Layer 4 of a small transformer language model trained on English Wikipedia (15 layers, counted from 0, width 64).
A neuron's activation on a vector x is SiLU(gate . x) times (in . x), where the dot is the dot product.

Input weights of the MLP neurons that the questions are about. A number n stands for (n - 500) times 0.0038.
n1 gate: 502 48 79 489 628 593 624 399 541 612 418 515 637 243 718 682 484 342 496 478 364 682 530 344 816 547 387 325 864 489 478 298 512 675 341 609 474 463 336 490 342 602 184 495 489 646 490 405 498 267 655 529 382 409 434 370 495 486 422 309 419 374 681 746
n9 gate: 495 505 648 166 476 669 379 301 483 330 493 681 277 330 467 686 548 382 612 526 843 438 667 617 489 427 345 696 261 421 589 652 688 312 335 361 760 454 378 814 415 645 580 249 744 631 382 512 496 330 665 407 625 495 674 723 660 650 405 319 672 677 504 599
n15 gate: 661 371 498 555 392 644 512 639 337 498 508 794 593 423 252 549 723 430 345 541 816 553 489 565 515 593 466 356 491 436 601 446 486 229 343 302 711 715 585 397 461 696 377 360 377 534 542 443 480 542 768 784 525 437 260 653 268 314 324 933 512 643 449 558
n34 gate: 549 591 265 365 461 258 556 265 437 484 348 389 48 574 501 588 409 315 526 609 568 392 537 399 351 536 370 395 588 927 453 845 450 320 556 565 409 458 364 722 419 147 547 369 557 586 364 394 414 212 426 442 225 374 490 794 573 352 478 324 850 372 420 486
n37 gate: 390 611 594 346 507 335 509 477 564 593 468 456 505 643 425 502 542 440 579 708 364 583 504 456 424 387 525 777 397 578 357 485 777 736 545 300 626 532 568 602 221 437 595 492 579 478 535 575 746 266 488 516 427 590 472 595 589 440 570 248 507 693 564 554
n43 gate: 328 548 765 530 785 387 608 365 423 317 427 307 110 417 727 581 679 631 436 827 459 437 228 343 626 462 344 535 291 563 582 818 408 618 331 293 463 268 388 785 372 529 355 504 575 445 415 316 196 293 490 605 263 370 326 758 810 455 641 302 602 416 735 510
n45 gate: 402 780 612 295 340 345 282 349 335 514 304 447 430 709 354 319 495 322 477 335 439 380 471 287 818 419 746 673 543 597 461 370 433 589 512 457 585 401 564 434 571 782 543 639 625 457 307 770 487 332 547 624 754 678 426 399 461 509 484 535 398 757 477 499
n56 gate: 245 376 562 401 428 613 464 289 256 455 639 540 698 543 269 661 446 415 437 518 727 618 397 389 678 524 442 537 445 376 627 604 521 514 510 360 558 326 605 274 807 385 299 535 537 477 365 403 756 735 379 393 429 492 611 441 646 443 565 439 384 390 291 483
n57 gate: 740 468 393 392 592 339 771 520 339 256 210 315 581 583 480 463 563 514 197 491 510 703 460 423 561 455 662 654 553 720 569 380 620 793 227 384 610 203 807 536 232 508 672 423 510 512 618 591 404 302 503 504 220 497 324 427 764 362 462 440 601 589 551 631
n58 gate: 505 597 276 428 382 634 316 403 497 447 488 426 609 684 542 592 331 513 816 555 498 441 548 557 576 195 456 599 782 470 456 542 372 438 447 321 682 271 501 333 513 573 363 529 649 377 371 725 662 432 666 448 396 660 754 932 687 496 591 284 336 372 441 550
n76 gate: 544 489 268 493 554 670 419 275 229 636 492 479 501 336 614 532 734 636 485 664 391 588 351 427 473 528 471 595 409 794 479 560 555 468 635 204 436 477 180 409 426 435 556 198 632 349 611 607 336 660 476 458 343 551 592 805 526 500 445 246 736 390 588 577
n78 gate: 350 298 635 598 366 242 685 342 430 497 530 126 203 547 520 442 645 756 259 650 398 698 442 445 722 510 540 396 458 624 438 464 491 466 597 310 796 343 599 591 595 252 569 225 361 415 201 629 345 489 560 599 609 422 399 513 743 530 387 214 240 247 475 556
n107 gate: 712 577 711 493 559 518 470 335 400 799 608 446 478 527 458 553 667 466 410 756 515 482 372 533 559 594 649 445 335 659 439 597 708 622 652 749 418 305 561 536 514 519 813 706 722 585 715 746 370 459 496 337 606 594 535 701 465 513 683 402 426 268 490 341
n116 gate: 379 463 661 345 771 398 528 559 315 475 541 410 613 588 775 591 523 781 460 589 364 512 535 557 442 642 446 612 504 509 346 381 814 494 582 580 601 666 525 552 455 534 498 807 500 507 85 301 449 586 718 669 273 345 245 722 645 431 570 474 809 430 575 348
n125 gate: 524 570 389 538 314 494 268 260 386 631 564 356 546 380 95 398 600 437 494 528 663 755 451 239 714 491 573 529 728 461 636 517 652 505 780 431 614 421 577 238 544 516 578 509 594 402 474 461 623 428 747 437 586 379 505 574 320 403 513 553 616 443 308 730
n126 gate: 445 468 671 230 599 459 354 262 485 360 101 632 305 406 431 387 606 316 534 511 590 338 261 552 742 546 839 397 366 439 487 743 437 472 672 407 338 784 682 595 661 631 723 321 663 482 478 313 664 686 556 754 341 377 408 637 485 369 452 388 362 398 665 431
n128 gate: 753 350 427 316 712 225 440 534 456 676 390 471 272 409 605 732 608 874 592 816 616 322 591 613 566 370 541 465 456 142 618 562 736 475 449 600 430 557 470 682 829 378 461 610 664 438 521 550 464 631 448 544 504 600 544 528 455 421 406 533 374 225 656 514
n134 gate: 602 393 742 595 594 641 488 569 583 601 395 344 594 235 478 508 795 463 468 410 401 551 598 515 596 421 455 380 640 516 403 635 724 498 584 559 869 451 490 444 386 509 550 503 271 371 406 688 759 586 590 278 481 460 869 633 439 533 604 750 508 523 588 720
n145 gate: 481 400 342 462 595 546 728 464 364 399 635 408 713 438 487 193 407 612 528 427 576 505 571 191 566 544 692 495 615 315 356 450 620 386 524 619 583 614 747 764 748 515 578 450 402 599 506 461 307 425 612 192 469 499 694 547 512 362 668 499 729 446 631 374
n147 gate: 381 286 467 172 460 520 380 483 394 541 459 272 525 435 804 416 347 351 370 351 542 482 541 342 531 639 546 775 604 832 821 200 634 748 520 325 821 458 875 641 383 467 485 622 608 937 455 771 551 306 597 210 513 924 576 494 351 454 526 742 627 544 542 362
n164 gate: 363 596 504 451 437 538 528 488 493 656 618 491 671 698 737 657 298 530 926 463 563 266 291 564 410 520 422 477 557 323 441 769 449 454 237 541 290 747 490 690 451 445 377 446 428 568 439 436 517 583 421 593 656 500 481 743 342 336 414 545 268 590 735 608
n167 gate: 372 396 329 310 428 388 597 416 383 538 554 752 533 644 469 577 657 523 452 566 221 703 576 553 408 638 519 579 424 468 816 636 310 508 589 467 283 971 501 449 311 595 650 690 307 539 442 632 734 310 906 494 542 522 519 448 396 723 590 295 731 536 573 630
n168 gate: 468 485 543 630 444 326 205 315 628 416 506 304 450 82 591 667 601 658 509 386 662 601 515 415 590 538 689 595 576 517 549 575 479 254 354 542 672 501 501 279 582 532 458 743 676 568 463 501 617 563 308 267 449 389 444 596 366 462 683 455 589 499 513 442
n182 gate: 362 728 193 522 523 484 476 734 345 474 430 445 522 628 385 425 612 736 485 465 358 471 376 509 792 523 618 497 512 482 578 591 572 580 259 258 569 629 530 873 626 390 381 473 439 356 113 620 465 501 443 558 349 400 530 518 634 325 769 639 445 549 780 586
n187 gate: 583 540 595 686 657 316 615 610 479 245 303 303 192 673 603 546 524 541 686 654 484 802 571 260 737 642 575 517 616 303 532 468 283 562 469 583 572 384 682 380 303 523 250 422 837 481 560 642 588 658 423 489 730 273 522 405 518 821 298 600 670 505 358 450
n1 in: 656 472 455 658 619 707 598 486 604 657 635 713 308 593 381 613 315 561 711 611 213 455 599 273 493 447 548 437 897 74 354 352 624 592 432 484 486 478 302 830 578 781 485 513 518 627 420 612 294 427 755 736 508 779 320 704 336 463 378 564 592 613 634 324
n9 in: 496 637 464 465 538 683 534 520 722 342 511 482 449 452 276 654 489 412 524 415 794 430 424 379 454 703 633 709 705 349 510 844 614 546 262 233 667 610 567 643 553 520 407 470 762 591 504 429 354 589 366 320 414 662 373 540 625 477 328 335 350 590 821 723
n15 in: 663 391 456 390 591 642 500 543 338 330 484 557 501 462 374 428 837 479 380 553 598 518 696 566 399 540 587 285 369 396 520 714 679 345 525 251 348 679 452 562 436 369 677 354 574 499 641 502 420 379 644 262 731 657 429 663 390 477 394 554 674 503 386 515
n34 in: 439 547 374 457 394 386 647 402 359 536 686 456 385 518 305 452 195 645 371 373 529 514 217 599 402 529 224 475 340 673 439 778 416 408 663 315 318 457 585 398 351 419 749 499 557 510 566 408 807 270 410 209 371 432 413 633 420 759 566 570 584 395 368 639
n37 in: 655 419 392 628 608 444 540 722 596 299 381 564 640 401 657 465 328 604 428 134 496 603 505 615 468 516 442 545 642 360 445 487 264 471 570 627 510 453 439 437 577 637 412 307 437 695 598 307 437 522 502 536 571 541 458 351 391 457 483 627 577 340 589 555
n43 in: 176 482 400 481 499 234 196 313 745 519 379 512 489 399 543 514 666 541 580 585 550 486 407 278 351 451 527 533 249 454 674 683 612 560 574 520 548 422 513 639 392 247 475 635 545 532 613 297 896 337 443 378 422 341 805 381 475 255 379 477 619 462 348 724
n45 in: 614 608 598 428 747 540 257 485 559 741 383 419 498 309 382 637 358 275 509 445 502 477 537 690 468 701 335 543 129 609 412 433 466 546 551 468 465 619 387 679 625 715 287 336 582 586 656 403 784 504 666 677 401 480 514 640 530 554 237 550 513 431 333 702
n56 in: 704 682 373 498 502 510 247 596 709 495 373 541 279 615 572 406 675 438 684 456 375 332 743 503 524 774 392 373 638 484 414 491 426 626 507 683 638 714 702 508 518 534 548 602 461 679 519 385 374 571 528 520 559 406 499 388 482 502 466 736 485 751 710 620
n57 in: 704 640 588 420 226 514 431 620 607 253 523 757 504 427 385 522 412 450 611 748 621 300 488 652 689 505 550 645 581 308 581 619 699 598 628 394 495 645 468 282 488 722 644 288 553 381 705 456 597 427 629 358 637 351 518 575 732 446 362 548 810 475 888 552
n58 in: 514 655 637 501 515 482 549 583 372 506 680 454 556 494 346 547 384 332 160 500 557 586 289 417 415 460 513 393 497 437 502 460 449 557 438 561 690 567 578 640 416 558 524 791 507 686 635 320 529 433 416 722 619 348 292 352 497 328 709 243 291 723 779 430
n76 in: 577 574 400 704 633 568 840 668 434 278 506 422 505 415 418 681 383 398 602 546 644 462 488 540 507 422 205 555 508 383 635 710 320 359 538 607 253 228 510 424 609 375 624 312 407 299 537 590 542 520 290 539 453 539 438 447 472 520 420 211 516 617 247 370
n78 in: 476 571 667 305 468 406 648 593 464 478 727 474 409 587 560 457 320 640 204 550 606 457 649 492 401 428 608 450 364 350 349 61 373 441 460 291 294 621 753 354 681 256 334 644 650 528 713 825 378 639 508 365 457 489 708 404 622 488 474 590 734 512 532 361
n107 in: 596 900 492 610 593 442 408 494 611 622 662 538 664 347 690 621 487 669 621 265 387 678 494 445 716 705 485 443 511 595 360 681 514 471 362 455 508 476 625 636 609 709 552 325 720 334 563 447 301 378 534 360 373 716 387 445 484 537 396 355 476 278 409 400
n116 in: 585 399 594 594 396 447 609 588 612 678 745 495 410 307 783 713 338 602 561 824 413 818 604 489 558 484 417 480 695 493 192 373 802 507 558 415 393 645 300 463 466 539 345 366 629 546 299 419 639 247 531 761 459 303 538 550 378 539 302 366 776 471 508 547
n125 in: 481 251 564 643 466 436 512 562 573 668 533 492 514 350 568 469 404 565 333 485 543 495 231 721 664 544 442 458 312 265 307 463 592 508 551 581 535 436 225 544 517 441 274 587 726 476 830 515 528 732 546 294 783 407 392 500 506 527 514 452 533 454 494 521
n126 in: 255 394 386 511 683 452 455 532 635 405 363 310 410 400 623 597 513 589 678 521 798 254 544 478 417 305 562 500 301 769 423 353 227 519 456 630 317 640 518 456 636 459 405 603 517 628 593 712 380 570 457 699 568 239 394 437 521 453 541 620 518 647 448 352
n128 in: 523 462 418 532 753 378 521 769 558 636 509 567 700 567 618 645 521 860 482 545 685 390 588 292 513 359 765 294 477 307 603 411 566 536 504 542 495 563 356 469 682 363 597 464 537 376 635 389 483 473 255 464 699 610 409 535 506 172 333 612 494 529 373 489
n134 in: 385 605 463 285 512 323 690 510 502 616 583 520 509 552 426 499 596 600 263 678 510 357 420 564 163 327 412 731 403 609 660 407 658 430 318 435 236 451 669 639 400 506 505 499 544 488 484 508 515 584 443 506 350 507 688 772 658 553 748 472 541 523 716 668
n145 in: 572 523 425 713 507 387 432 529 534 570 672 612 704 440 226 517 437 299 835 268 425 286 587 451 609 402 734 553 621 380 702 651 692 594 582 331 595 401 620 884 672 685 694 452 419 530 467 691 462 384 477 486 473 561 385 780 693 554 662 474 310 451 809 696
n147 in: 400 21 512 226 623 317 684 563 741 623 638 456 301 328 559 464 593 686 435 675 622 417 541 559 585 611 435 501 585 629 589 203 333 763 468 561 560 613 649 487 303 540 443 591 727 601 595 676 314 433 205 287 343 456 619 661 285 282 399 789 736 566 820 483
n164 in: 482 760 782 522 511 571 704 539 422 695 649 537 587 360 673 566 438 306 710 181 407 634 243 462 446 588 559 135 590 180 491 501 414 328 400 474 415 811 526 113 334 633 601 413 507 439 417 386 521 374 766 429 583 437 476 519 556 555 438 515 403 340 557 667
n167 in: 524 618 679 495 483 634 615 319 541 585 669 443 493 429 360 498 116 445 559 347 477 590 754 135 694 442 560 556 621 430 362 386 689 463 407 554 606 540 493 427 545 554 545 423 356 338 474 598 305 555 569 466 317 632 465 554 653 479 254 528 561 606 329 475
n168 in: 806 635 374 429 506 584 369 147 561 749 590 396 554 615 737 672 480 605 492 456 572 402 566 508 387 610 588 26 212 517 441 392 479 648 498 358 286 533 508 669 633 473 659 423 333 473 335 535 721 534 411 566 548 643 237 489 428 631 507 381 462 487 463 553
n182 in: 342 883 263 468 459 569 593 574 492 309 344 341 515 481 343 588 517 594 454 448 289 689 283 532 537 466 653 555 502 494 749 732 583 593 271 579 270 707 514 583 529 422 354 393 428 519 231 707 449 555 552 734 531 355 441 550 473 426 513 452 643 603 835 281
n187 in: 490 388 387 651 580 776 657 481 343 546 488 429 452 571 610 468 788 460 547 553 663 422 477 371 353 226 244 594 458 330 754 185 392 655 502 167 289 707 395 699 338 595 444 408 210 452 611 370 477 512 412 380 417 589 539 623 598 232 702 476 593 770 570 536

Each question shows a token from some text and the vector x that enters the MLP there. A number n stands for (n - 500) times 0.0033.

" to": 608 608 417 641 337 518 488 577 564 576 551 756 425 732 498 705 253 469 396 524 330 386 584 449 362 483 401 626 407 581 414 519 538 646 380 523 571 373 671 427 789 421 569 308 432 476 658 302 288 525 429 361 496 323 570 493 217 528 479 446 457 559 481 576
The most active neuron and its activation: n34, at about 1.1

" in": 416 604 556 676 431 531 472 541 730 612 504 696 533 413 482 661 352 506 439 523 423 383 617 492 308 441 437 664 330 528 538 532 476 710 538 548 456 580 745 274 688 426 354 639 446 504 405 317 311 451 528 419 554 314 427 514 401 710 611 449 403 566 390 539
The neuron with the highest activation: n56

"ent": 520 529 576 655 339 340 519 353 500 360 475 309 537 540 525 563 604 512 658 394 310 416 555 699 345 485 560 503 390 527 425 564 438 578 695 330 361 643 320 472 506 559 531 529 588 440 516 440 342 279 306 518 462 708 626 591 406 681 458 176 365 610 421 504
The most active neuron and its activation: n76, at about 3.9

" le": 558 534 604 592 433 627 694 649 711 508 418 567 508 576 367 590 337 488 454 522 280 444 544 754 480 369 440 481 361 380 521 702 610 592 345 587 451 485 412 607 730 662 368 653 470 306 634 235 344 415 462 508 548 483 595 394 537 545 458 443 434 580 454 361
The most active neuron and its activation: n128, at about 0.77

" m": 596 504 732 442 416 486 518 573 835 410 466 451 539 654 306 493 372 437 596 574 442 375 623 552 321 411 711 544 498 495 563 573 532 743 414 356 484 447 385 317 521 468 386 420 375 397 480 442 329 497 667 480 519 373 593 401 423 518 511 534 573 488 389 383
Which three neurons fire most, strongest first? n34, n107, n168

" called": 415 628 358 710 379 532 420 799 658 209 606 426 549 476 380 511 489 419 555 462 275 494 690 396 407 419 396 351 239 596 669 514 546 672 472 482 556 462 441 338 607 398 525 362 577 664 541 301 422 461 561 513 463 342 607 488 421 664 632 475 488 477 481 505
Which three neurons fire most, strongest first? n147, n182, n1

"of": 615 540 545 509 335 367 425 623 478 308 569 703 431 567 378 559 567 516 397 299 482 550 607 542 386 563 554 537 386 531 419 584 614 708 594 587 445 506 260 441 670 468 401 284 377 354 789 342 356 338 408 543 476 600 585 516 537 551 413 539 581 652 435 565
The most active neuron and its activation: n15, at about 1.4

"aving": 850 510 427 730 277 426 564 497 427 345 714 405 386 434 515 579 497 399 526 509 477 509 574 541 370 376 452 381 339 625 522 556 454 651 500 534 421 420 434 311 596 642 491 254 608 580 703 357 401 416 570 439 492 468 491 408 470 415 360 267 422 597 541 630
The neuron with the highest activation: n76

"ver": 588 662 527 456 545 421 431 692 526 416 435 494 685 426 592 499 427 615 542 386 253 531 758 718 481 494 448 632 406 404 503 658 669 670 505 500 373 610 336 552 501 520 417 545 402 494 762 465 377 557 364 699 397 523 537 591 367 624 364 380 456 598 439 572
The two highest activations, in order: n37, n128

" Al": 441 441 548 406 543 572 437 676 534 525 578 608 462 332 385 308 553 388 407 503 306 512 622 555 451 613 424 652 508 461 603 538 600 679 479 612 383 418 491 530 604 541 247 389 362 293 642 223 386 402 639 466 424 280 451 466 515 516 498 381 365 664 463 355
The most active neuron and its activation: n168, at about 0.71

" or": 753 471 564 474 518 527 623 653 649 615 528 794 505 539 468 369 291 474 415 566 399 410 685 550 303 528 344 514 379 538 584 486 472 733 485 588 560 495 423 413 596 534 613 565 490 499 492 365 404 627 607 517 408 281 568 380 379 447 483 334 301 409 496 589
The two highest activations, in order: n182, n126

"3": 659 479 709 610 477 360 310 501 464 578 466 700 426 562 431 371 434 511 418 483 466 442 789 546 477 295 567 486 407 560 535 448 428 497 566 541 459 545 411 134 492 374 407 530 397 524 511 406 410 481 241 512 498 532 620 440 353 738 548 286 488 556 508 242
The neuron with the highest activation: n9

" develop": 426 559 499 414 614 543 477 703 517 559 632 420 476 545 569 543 552 539 691 483 341 624 543 591 348 261 544 481 348 389 601 605 540 702 430 431 616 427 458 476 712 489 517 644 363 630 630 303 376 412 503 381 611 271 424 515 378 430 587 392 354 469 441 561
The neuron with the highest activation: n128

"The": 432 567 524 510 508 469 219 477 696 439 562 395 357 503 458 518 465 500 409 449 530 527 751 465 480 611 547 551 563 475 546 523 623 736 637 505 414 455 527 237 490 428 306 370 405 530 466 211 366 480 508 603 520 423 685 539 183 498 602 452 334 401 425 402
The most active neuron and its activation: n56, at about 1.5

"ate": 539 355 753 757 384 544 357 418 771 323 566 397 579 367 606 322 489 625 624 460 372 505 599 617 346 437 496 389 280 533 444 546 544 746 574 464 500 648 623 410 582 544 542 368 573 473 593 423 365 559 409 443 503 402 492 593 306 364 416 369 435 588 549 394
The two highest activations, in order: n126, n168

"age": 693 395 576 663 471 523 181 461 540 428 402 482 530 610 476 313 532 535 534 305 407 639 644 485 440 425 548 514 244 668 472 577 620 778 658 556 434 434 479 447 677 539 351 500 474 542 627 522 357 650 450 485 466 618 585 447 414 508 472 486 474 646 448 473
The most active neuron and its activation: n45, at about 2.4

"s": 646 497 578 555 469 383 509 381 764 552 450 623 649 531 414 351 422 461 279 275 567 537 730 382 355 564 562 557 524 614 496 626 630 691 574 301 578 507 370 522 669 463 533 548 426 467 612 479 451 661 489 404 406 487 534 537 365 652 463 278 439 616 520 355
Which three neurons fire most, strongest first? n145, n168, n164

"istory": 535 403 582 672 590 455 390 542 630 385 573 429 462 656 370 510 602 584 423 489 511 586 505 597 417 425 434 546 258 534 463 494 378 746 636 489 509 482 343 249 681 644 364 666 498 504 694 409 466 464 546 285 539 292 688 711 297 325 408 408 502 567 596 558
The two highest activations, in order: n125, n43

"an": 519 350 566 662 460 565 441 608 633 635 539 426 240 501 426 409 435 417 395 276 370 465 681 578 579 460 462 405 454 488 445 495 510 814 531 544 497 559 520 414 498 514 395 453 477 405 484 485 373 566 465 522 371 410 600 320 462 632 512 350 586 479 503 282
The neuron with the highest activation: n78

"===": 516 549 710 700 502 735 519 549 705 482 493 455 626 465 502 441 436 599 414 581 476 606 566 456 388 440 481 567 605 474 464 468 648 711 274 588 384 412 564 472 537 263 371 310 492 663 436 437 351 534 526 394 479 475 410 601 185 701 532 464 301 376 551 682
The neuron with the highest activation: n1

" trans": 464 629 596 528 399 258 474 735 708 697 422 394 481 477 304 455 439 724 606 459 362 416 629 524 357 348 524 376 385 529 577 585 358 583 370 614 529 352 592 516 666 531 538 709 381 469 486 213 274 474 537 484 550 324 528 559 422 586 643 372 482 474 430 469
The two highest activations, in order: n128, n43

"uring": 525 442 530 626 511 431 459 440 468 226 503 377 567 437 511 586 368 504 572 468 485 460 702 385 345 494 562 586 270 636 446 383 461 762 443 610 581 536 588 369 732 419 413 533 502 575 473 278 487 524 500 471 481 394 560 492 488 442 552 191 432 712 487 586
The neuron with the highest activation: n56

"-": 301 752 646 497 480 517 594 646 670 492 481 647 522 719 532 294 340 385 426 349 413 453 703 472 492 388 559 638 403 430 604 463 496 655 509 664 342 538 358 532 642 539 579 441 512 441 670 172 441 607 444 508 487 492 638 618 521 657 454 454 406 600 421 452
Which three neurons fire most, strongest first? n45, n116, n147

" f": 658 547 552 653 483 476 530 581 742 469 480 704 362 636 325 594 390 431 441 533 363 410 642 612 425 481 538 476 432 279 666 651 704 590 424 401 509 479 339 433 595 399 443 681 337 430 475 267 321 509 579 518 606 480 555 513 511 608 503 499 409 781 465 601
Which three neurons fire most, strongest first? n9, n128, n15

" head": 437 689 463 625 315 518 516 821 597 450 366 205 513 484 486 426 443 516 526 501 277 486 691 590 561 383 576 423 364 555 582 583 603 641 641 550 359 381 566 317 633 448 492 574 438 510 568 244 410 565 498 436 530 287 453 534 535 642 541 319 369 478 432 615
The most active neuron and its activation: n1, at about 1.1

"R": 476 453 594 616 502 435 326 618 796 458 496 563 517 572 411 425 312 638 455 456 299 658 703 609 397 447 498 575 293 556 514 504 429 561 577 512 469 396 563 481 578 434 417 288 280 357 485 404 472 561 389 597 358 541 537 372 406 530 532 577 386 729 532 231
Which three neurons fire most, strongest first? n164, n15, n57

" O": 397 381 738 505 577 523 471 563 581 509 410 684 442 506 600 454 371 452 477 566 377 492 605 439 463 502 452 377 426 432 525 525 660 619 575 520 568 338 500 496 713 502 422 493 376 226 529 151 339 519 565 542 468 480 508 508 352 649 538 349 471 578 524 372
The neuron with the highest activation: n116

" with": 696 602 558 634 477 575 502 643 566 309 535 620 462 530 557 615 388 539 429 524 413 450 682 404 330 631 485 432 387 595 569 503 609 816 541 509 379 480 663 373 640 361 486 403 423 626 495 300 473 502 420 607 485 353 543 575 430 615 574 485 448 485 436 573
The most active neuron and its activation: n125, at about 0.64

" co": 409 613 537 555 362 486 380 670 770 382 360 436 432 692 246 537 566 556 348 402 301 540 631 646 506 412 524 543 224 480 596 628 502 663 556 439 356 401 392 415 655 694 422 449 461 481 393 277 485 464 493 442 426 228 500 539 684 626 547 477 427 615 367 573
The most active neuron and its activation: n182, at about 4.4

" and": 759 532 503 664 694 480 562 414 572 501 483 713 353 615 383 486 405 518 410 510 395 428 702 400 368 448 392 546 307 562 570 418 650 776 538 535 572 483 502 381 658 579 582 516 470 553 515 310 488 564 483 422 400 373 622 402 253 544 496 452 388 506 519 688
The neuron with the highest activation: n182

"ctor": 454 503 576 551 537 605 307 645 664 197 421 337 492 665 417 462 566 466 466 241 318 619 565 544 338 542 613 416 167 490 424 546 437 665 456 372 326 552 463 290 482 595 468 413 467 510 577 540 613 509 439 387 466 488 604 626 486 599 427 423 253 677 496 341
The two highest activations, in order: n126, n45

"l": 573 468 510 376 453 581 719 505 645 533 526 479 518 458 91 366 434 493 331 295 280 540 642 480 557 437 559 535 384 296 450 525 497 660 373 620 470 455 465 472 465 462 328 411 399 314 498 462 402 577 456 533 513 239 452 441 481 594 445 470 499 746 409 612
The most active neuron and its activation: n182, at about 1.5

"on": 562 477 586 406 411 545 425 650 700 563 554 511 357 714 445 669 566 542 415 167 458 624 739 519 496 438 551 473 508 481 427 494 398 672 606 370 351 615 552 380 725 579 392 338 482 437 449 464 328 582 356 472 403 518 504 474 499 649 378 399 544 731 440 467
The neuron with the highest activation: n45

" this": 611 551 622 474 600 442 446 361 535 688 615 398 235 524 544 641 499 514 566 482 415 454 655 694 456 578 443 493 425 464 531 600 492 770 523 553 537 411 562 255 545 614 318 414 468 524 725 227 533 500 645 494 445 435 676 484 286 394 494 567 323 471 459 381
The most active neuron and its activation: n107, at about 1.7

" l": 554 537 626 627 587 502 623 618 752 480 465 623 428 527 235 317 297 433 448 596 226 406 633 495 453 472 765 385 307 401 565 579 601 642 400 609 500 420 486 469 597 544 324 627 385 457 546 532 220 535 638 495 513 378 459 416 349 480 544 562 485 686 420 454
The neuron with the highest activation: n145

"4": 646 482 701 629 475 405 354 494 530 561 455 752 434 580 479 352 444 515 413 510 398 469 809 526 563 308 601 508 393 548 572 446 463 516 542 517 482 504 450 150 497 370 407 566 407 517 557 501 393 516 266 534 528 504 628 465 348 738 512 248 470 558 468 264
The neuron with the highest activation: n9

"ic": 647 432 585 451 647 458 453 353 805 367 535 646 296 656 539 308 523 484 501 228 450 505 550 502 311 375 434 542 478 456 539 663 373 748 344 470 581 569 397 574 532 433 484 556 509 478 454 274 473 496 314 370 492 582 500 414 399 624 374 490 435 521 463 448
The two highest activations, in order: n9, n43

" their": 583 554 530 447 672 479 562 368 673 579 514 478 351 549 458 470 446 609 479 531 491 441 644 628 406 526 477 565 545 538 504 535 656 905 606 480 602 403 473 233 544 520 364 396 481 545 464 289 405 508 537 522 526 521 479 506 482 475 495 498 460 525 466 561
The neuron with the highest activation: n116

"off": 583 611 351 611 491 475 345 344 514 553 474 438 475 595 559 501 519 313 438 292 395 593 608 491 366 425 510 489 411 386 374 604 588 635 643 574 366 360 373 171 561 307 377 446 466 452 752 249 291 534 439 477 517 544 547 481 401 693 470 430 550 737 523 701
The most active neuron and its activation: n125, at about 2.2

" September": 503 593 575 528 529 352 462 624 673 450 479 422 582 453 479 446 600 567 500 515 226 383 687 552 532 471 310 567 287 598 494 512 463 657 482 486 555 698 422 138 572 464 342 457 523 355 609 297 428 766 509 451 534 520 422 525 344 550 533 466 395 585 652 358
The neuron with the highest activation: n1